Layer 6 of a small transformer language model trained on English Wikipedia (9 layers, counted from 0, width 96).
Take only the direct path to the model's output, skipping the later layers: a vector added to the residual stream pushes a token's score in proportion to its dot product with that token's output vector.

Output vectors of the tokens that the questions are about. A number n stands for n times 0.016.
"l": -51 -39 19 -13 -12 14 8 -15 -17 0 -21 -1 4 -1 -13 -13 15 -33 -14 9 3 18 27 -28 30 6 40 30 28 19 -59 41 22 -3 19 -30 77 -49 7 -15 -2 -33 -13 2 -31 40 -16 11 -23 -38 -13 1 -2 -2 47 2 -14 13 -26 28 7 12 13 31 12 -69 9 17 -13 41 -10 -23 44 -15 43 6 -13 27 -7 31 -12 15 11 -14 20 -20 -18 -3 -24 27 -22 -9 -8 10 13 -6
"ran": -71 -52 7 14 -9 -39 -29 22 33 20 -22 8 9 -7 -31 -15 21 -23 10 23 -35 -23 67 14 23 -53 -15 27 -49 32 -28 -37 35 -10 -9 -39 18 -10 -15 5 23 -4 -9 13 -33 -14 0 -7 -5 34 3 15 -4 7 -6 -6 -53 -4 6 -12 26 -13 -19 67 -27 -52 26 17 -7 -13 -34 -11 37 -12 9 -14 -20 -16 -27 17 -26 68 -13 -37 -51 25 -9 -20 -51 -20 6 -37 -12 -26 14 34
"ough": -11 -17 29 -11 8 26 16 8 53 -15 -42 17 -70 -5 29 -14 22 13 38 13 -4 -4 -9 -4 -1 -38 -49 23 -11 -18 -13 10 -28 -22 34 -19 -67 62 56 -28 49 40 -28 -13 -19 -3 -6 -69 -47 1 7 7 -34 20 -24 -52 -37 23 14 -24 33 40 -22 48 9 -43 61 -34 24 19 -21 35 48 34 -45 -6 -20 -14 -13 31 -54 41 -38 -51 -14 26 -45 -23 13 31 71 26 37 -28 -30 34
"alth": 19 -5 2 -58 -6 -17 -29 -29 -8 -5 -6 4 -65 -10 8 -18 0 -10 29 -27 64 38 -21 44 15 -48 42 10 -48 23 60 -17 -19 -14 -16 -51 39 34 -17 -25 6 -7 0 -60 2 -22 4 -72 22 -19 48 70 -46 21 -10 -7 -45 14 -12 2 -11 42 11 29 31 -21 58 15 -10 17 17 27 81 -67 -67 -10 -19 -14 -66 29 -4 -39 -25 -19 5 23 7 -25 3 -19 -23 -52 -12 5 -4 -1
"leg": 27 25 -7 4 -1 -37 -33 -5 16 4 -23 2 -25 -9 29 -55 41 -19 7 4 12 -18 -25 21 -14 9 3 30 56 15 -16 7 -15 -64 -2 -35 15 1 2 40 -23 -32 20 -22 -19 -1 -40 -4 -19 36 -13 17 -39 14 23 20 -17 36 41 -40 -2 24 -2 -25 -23 -54 79 14 9 53 -13 30 -4 -12 21 19 -20 -28 4 28 -48 15 -9 -33 -60 8 -22 14 4 -64 46 -60 -16 9 48 -11
"ording": -7 -26 9 -17 1 -39 -59 -8 -5 -7 8 84 -18 -14 -7 -22 52 -65 43 26 58 0 19 -2 -60 -19 18 24 -10 -33 42 21 -16 -64 4 -69 5 27 49 -9 39 18 -54 4 -15 49 64 -21 -19 33 25 15 -56 0 0 -25 -27 -4 -24 -25 55 16 45 46 -9 24 7 -87 30 23 60 15 63 16 -57 42 -22 -38 -14 -40 -48 16 8 48 -42 -31 9 8 15 19 60 4 46 -17 -8 44
"os": -37 -8 -6 51 7 -17 -5 6 -18 -14 10 43 9 2 5 -32 11 2 1 -9 0 24 3 -23 -22 -3 -25 -13 -23 11 -21 31 -24 -27 29 -6 1 30 6 26 27 -18 -9 0 25 -4 1 -14 5 21 -28 22 -2 29 -9 3 -27 -27 -54 6 39 -21 -15 10 -21 -68 52 -2 14 -25 9 28 2 -15 13 -32 4 -16 50 -9 18 26 19 -18 36 -5 -22 -21 39 11 -3 -12 23 -41 -23 6
"son": -70 -47 7 48 -2 -75 -19 10 -27 23 -79 -18 32 -5 9 -64 22 49 3 -21 9 21 -6 -18 -4 3 -13 -18 -4 -15 29 38 18 55 -15 -64 24 -19 5 -34 40 -9 57 -64 74 -5 29 -58 16 36 22 -7 -38 -8 18 -16 19 6 -64 21 26 -4 39 51 -12 -49 22 -34 32 39 -28 20 18 4 -28 -29 -68 -42 -42 -11 -10 8 46 15 2 7 8 39 -17 21 48 -51 40 13 34 45
"ama": -14 -34 46 32 2 -32 -46 33 5 -4 -69 28 1 -2 -14 21 0 -30 63 -27 -3 -58 5 -20 23 5 13 5 -17 -35 -1 4 -8 -18 15 -27 46 35 74 14 33 5 24 -9 38 -3 25 -3 63 14 26 19 41 17 -10 -19 -29 -9 -41 17 51 9 2 40 -9 -49 37 -66 24 -27 55 62 39 -95 12 25 -15 -25 -17 16 22 -16 5 -46 11 44 7 1 14 1 39 -5 40 -12 32 4
"orn": -38 -13 -22 11 15 21 -21 23 48 -14 23 14 -23 -3 -10 -26 5 -3 25 1 -29 -21 -24 -50 -19 -34 -7 -18 -7 -12 -20 23 19 -17 4 8 28 48 0 -53 15 -13 -24 -18 4 6 1 -11 20 48 -35 65 -37 -31 44 -29 -5 -22 -15 -8 53 48 -20 26 0 -36 50 16 46 42 -4 -11 52 -2 -50 19 20 -5 -21 -40 22 13 -28 14 -15 -20 -8 -38 6 11 -2 -23 25 0 -34 17
"aus": 16 24 -10 25 22 -47 -15 1 26 8 -34 55 -23 -3 -2 -22 40 -16 61 9 3 -5 -21 40 -16 -14 2 -7 -24 -16 -37 41 -9 -19 -10 -17 11 12 36 -15 -17 19 -3 -14 19 11 19 -26 -13 -4 26 40 -53 12 -6 17 -61 16 17 -21 43 9 1 6 -43 -52 59 -11 24 13 -16 54 33 21 -20 20 9 -53 -38 -20 19 22 -20 1 -20 -32 -24 -25 13 11 50 -13 1 -37 4 16

Each question shows what one neuron of this layer's MLP adds at an activation of 1. A number n stands for n times 0.016.

n75: -39 -8 7 17 -43 15 28 10 -2 4 -33 -19 13 -8 3 -15 -26 -7 -4 -13 -24 -14 -4 -11 5 2 16 4 -12 16 -12 -6 -22 -3 10 -1 7 -13 -8 -15 -5 13 9 2 0 15 18 6 -5 -8 -24 -5 6 0 23 9 6 3 -2 -22 11 17 8 0 -4 26 1 7 14 7 -13 2 5 23 43 -16 3 8 -17 17 4 -14 0 -15 27 4 -8 10 -3 7 10 12 7 -13 20 12
Pushed up most: "l"

n14: -18 1 -15 -23 -14 4 -8 14 2 -35 5 -3 41 28 15 2 -5 2 8 -22 4 22 -7 24 -1 5 -1 30 -5 18 -9 30 -27 -18 26 -17 -6 3 16 16 -12 19 16 -7 -9 -25 -18 15 3 4 -6 7 11 -2 -10 10 -4 -13 -20 5 -3 -40 12 -11 -14 2 -15 18 -4 -2 -9 32 -10 16 -17 0 17 1 10 -18 3 1 9 6 2 18 23 -36 -24 -29 -13 -3 -9 -2 4 -18
Which two tokens does it push up most, strongest first? "os", "leg"

n26: -9 -11 -21 3 2 -10 1 -46 -10 -2 -16 -10 -19 -47 -13 6 -5 6 -7 -23 20 -17 6 0 -5 -12 6 8 2 -18 1 23 -2 8 5 -10 -37 2 14 5 2 6 -3 3 -3 8 -3 4 -26 30 6 7 -8 -27 4 14 -36 1 -4 -18 -20 -31 -16 -8 18 17 -10 21 6 -13 15 0 -9 -21 -2 0 34 -11 1 10 7 18 27 35 -5 24 15 6 8 -5 2 23 -11 -9 1 -22
Pushed up most: "ording"

n43: -14 -22 4 -28 25 14 10 4 -15 12 -2 -35 -10 -18 4 -2 -12 -18 28 17 8 28 -4 24 -27 1 -5 17 2 43 -12 16 -7 -2 -16 -15 17 1 -13 -7 -13 -12 -5 18 26 17 -5 24 3 -11 8 -5 4 -7 -25 6 -17 -7 21 3 -3 -26 -11 0 4 -7 -4 12 8 -16 9 -10 41 -1 2 6 -1 29 22 -11 -11 -18 2 -18 13 -1 22 -16 12 25 8 0 -25 10 -11 -16
Pushed up most: "l"

n2: 8 -27 36 6 4 9 -16 -5 22 -16 -1 -5 4 -4 14 10 1 23 21 4 -10 15 -11 34 35 27 5 -1 0 10 -27 -59 4 3 -14 14 -2 -2 19 2 -4 7 -29 -8 -26 3 11 -9 27 -15 -11 4 2 8 11 7 -14 11 -11 5 22 7 36 11 1 -4 2 5 20 4 -13 20 -16 46 -3 9 -18 20 -10 1 24 -2 -16 8 16 -4 -17 6 15 -14 -21 11 13 2 -29 1
Pushed up most: "ough"

n92: -27 4 -45 26 8 12 24 -15 -5 24 10 19 4 23 -18 9 24 -9 23 7 -26 1 13 -13 16 -12 12 -7 -5 16 1 -2 10 1 2 -9 -15 9 -6 -13 15 9 -37 0 20 23 -3 -20 17 -9 -4 9 -37 -5 -4 -21 12 -28 6 2 6 12 2 4 12 25 -24 8 -4 14 0 5 5 -36 -13 21 25 6 -5 7 -4 -12 -13 16 13 2 1 -13 -6 -3 24 -2 5 -19 -13 -14
Which two tokens does it push up most, strongest first? "orn", "ording"

n109: 28 15 -12 8 -4 -36 -1 -3 -22 -6 5 -5 -8 7 -8 -10 -11 -10 -6 -8 -11 20 0 11 12 4 10 -7 4 -23 6 -11 2 -9 4 -16 -10 -8 -8 -5 6 7 6 -9 -10 9 6 7 -1 -23 -6 -21 9 7 8 15 -2 5 18 -7 -18 -10 -13 -12 -3 -4 2 12 -38 -12 33 29 -7 -9 -7 -12 -21 17 -8 8 7 4 -7 -17 -15 29 8 21 -5 29 19 12 23 16 6 -5
Which of these tokens does it push down most? "orn"

n41: -23 6 16 -21 -5 4 20 3 19 -10 9 -18 -8 -26 5 -5 13 4 32 10 23 -21 5 0 -20 0 21 22 5 0 -9 33 7 -28 -7 13 -1 -20 26 -6 15 19 19 -16 -1 -1 21 -17 -17 -1 0 4 14 -20 -14 -10 0 -4 16 -5 11 -6 -11 17 -18 29 -10 36 -19 -18 -5 7 4 12 7 5 14 6 10 -24 2 9 12 0 14 -6 -43 2 0 -1 15 -2 17 4 8 -8
Pushed up most: "ough"

n15: 11 -20 -36 9 23 -4 -15 -7 -9 12 26 -4 -4 -10 31 5 19 -29 3 -19 -29 27 -8 15 -2 -10 11 -4 2 -14 26 -15 -5 -10 17 11 -1 -2 34 5 -6 -6 6 11 -4 -9 0 -4 -4 0 14 -7 -25 -15 13 19 2 16 -4 15 5 -37 -11 -4 21 -26 -21 15 5 -8 -6 4 0 -6 -14 12 -6 -18 -21 15 15 18 5 3 -1 2 -12 -4 -3 3 -33 16 -11 19 -8 -34
Pushed up most: "alth"

n125: 19 15 -1 18 7 -20 -14 11 1 3 -7 -11 6 -26 0 -3 4 4 13 5 1 1 7 -5 -25 -20 17 18 10 -7 -2 5 -19 -9 32 -8 8 4 11 3 3 9 -13 11 3 6 4 -9 -13 10 15 17 9 -26 14 -4 5 24 18 -5 -5 -10 11 13 18 12 -43 -12 3 12 13 3 -16 -12 37 -36 42 31 -5 16 4 -19 8 -13 17 -17 -25 -4 0 4 -3 7 -18 -8 12 1
Pushed up most: "l"

n71: -10 24 -24 -14 12 -1 -13 5 -11 18 6 -21 4 23 -6 -10 -1 -17 -26 28 4 -26 6 -3 9 4 -6 -26 -21 -16 5 -9 27 0 7 -20 -9 3 -21 -19 -26 1 -23 -3 -29 26 -3 3 -16 -4 1 1 -3 10 -11 1 -17 -4 3 26 18 -4 3 -5 18 40 -10 2 20 -10 12 -16 9 -23 -1 5 -35 4 -3 -3 21 -6 1 20 29 4 -17 18 -18 -19 19 13 -27 -15 11 0
Pushed up most: "ording"

n116: 10 -11 27 -6 21 7 3 -4 -19 12 12 -25 27 -9 27 21 -14 -4 8 -8 5 2 5 -7 -10 12 -4 -16 3 -22 -1 -2 10 -19 1 -13 -17 -6 -7 5 -17 32 34 20 2 25 18 -18 4 6 4 -17 17 17 -4 12 8 -3 0 17 -9 -12 -4 -8 -20 4 24 -14 10 -10 -21 -10 -28 43 -10 -18 -34 28 11 -23 -2 -8 15 -8 -13 2 9 9 12 -17 22 4 2 -16 6 -6
Which of these tokens does it push down most? "alth"

n87: 37 -8 -16 -1 14 -15 38 -2 7 1 -19 -5 6 -23 11 8 2 -7 -4 -3 -12 -31 2 7 12 10 -4 -19 -16 -14 5 -23 27 8 1 0 5 -10 15 -10 6 1 -7 5 19 -14 -13 -7 -2 4 -7 9 -19 34 3 -3 12 6 7 30 -5 -12 -2 -32 19 -5 -30 1 -3 -12 -4 -1 -6 -6 8 27 -14 -11 -18 -14 -4 22 -7 13 -11 -13 -10 -7 -24 12 4 -8 -23 -10 6 17
Pushed up most: "aus"

n65: -12 -4 -1 -11 0 -29 -6 5 1 2 -16 2 -4 -36 2 39 24 -39 8 -13 17 1 0 -41 18 -28 0 -22 5 18 -20 4 14 0 6 -27 2 5 6 25 20 -26 -8 8 15 13 -7 18 -2 2 17 -7 21 8 25 7 25 -2 -27 18 -20 14 14 12 -9 10 0 9 1 -3 -9 -9 -1 -3 -7 -29 12 9 18 5 13 7 19 -5 28 -10 -19 16 -5 -16 -12 -13 -19 -10 17 -6
Pushed up most: "l"

n59: 10 14 1 9 11 6 -15 -15 12 -8 -2 1 31 -5 -37 10 15 -8 2 -3 19 -14 -26 7 12 -4 -22 8 20 -10 -20 -11 -7 6 -24 16 22 -5 -4 15 28 -6 -5 -7 -9 -8 30 -13 15 -16 13 -7 0 18 7 -13 -12 18 36 8 19 -11 16 0 2 -2 -16 5 13 0 -14 1 42 -27 -15 -19 6 -17 -8 29 -15 -2 -7 -2 -2 -15 -1 4 7 12 -32 -22 -11 -1 -26 22
Which of these tokens does it push down most? "os"

n48: 12 -5 21 13 -8 0 -3 -16 -7 16 11 -2 11 -23 4 16 -12 13 4 13 7 10 -16 9 12 2 -2 1 5 -14 8 23 -7 -11 9 -20 8 6 -3 3 23 -3 -18 -17 -16 14 4 17 13 -23 -19 19 -8 -4 23 20 1 26 20 19 22 -3 -3 13 -4 -13 28 4 7 24 10 9 -2 -26 -13 -6 -12 2 -19 -17 -2 7 -7 -8 -19 -17 31 -21 -3 -12 6 -8 5 -9 -14 -6
Pushed up most: "alth"

n117: 41 5 -13 20 -4 -3 14 15 -5 4 -5 22 -1 -36 -19 -17 11 -20 16 -23 -16 24 7 0 3 6 -7 6 12 -21 3 -4 0 -3 -5 -5 12 26 15 -11 -9 15 1 12 -35 6 6 -14 -16 12 12 2 -3 -5 4 -15 8 -6 8 -18 -29 -14 10 -23 14 16 -11 9 19 -11 14 10 8 18 -13 -4 -25 5 -5 -24 3 5 34 8 -5 6 -3 -4 21 -19 -3 20 -6 -14 1 14
Pushed up most: "ording"

n53: -10 -21 12 16 -10 -11 23 39 -4 64 20 3 15 63 31 -20 16 -6 36 6 9 12 -9 -8 -22 3 -15 11 15 -7 5 -21 28 7 19 18 14 10 12 -12 2 9 -7 2 9 9 12 5 7 -6 13 -20 -9 19 0 8 4 2 10 -32 8 26 -25 11 0 6 1 17 14 8 21 9 6 -1 -19 -42 -29 6 -8 31 29 -38 5 9 13 16 19 17 -16 16 17 -3 -5 18 5 -13
Pushed up most: "son"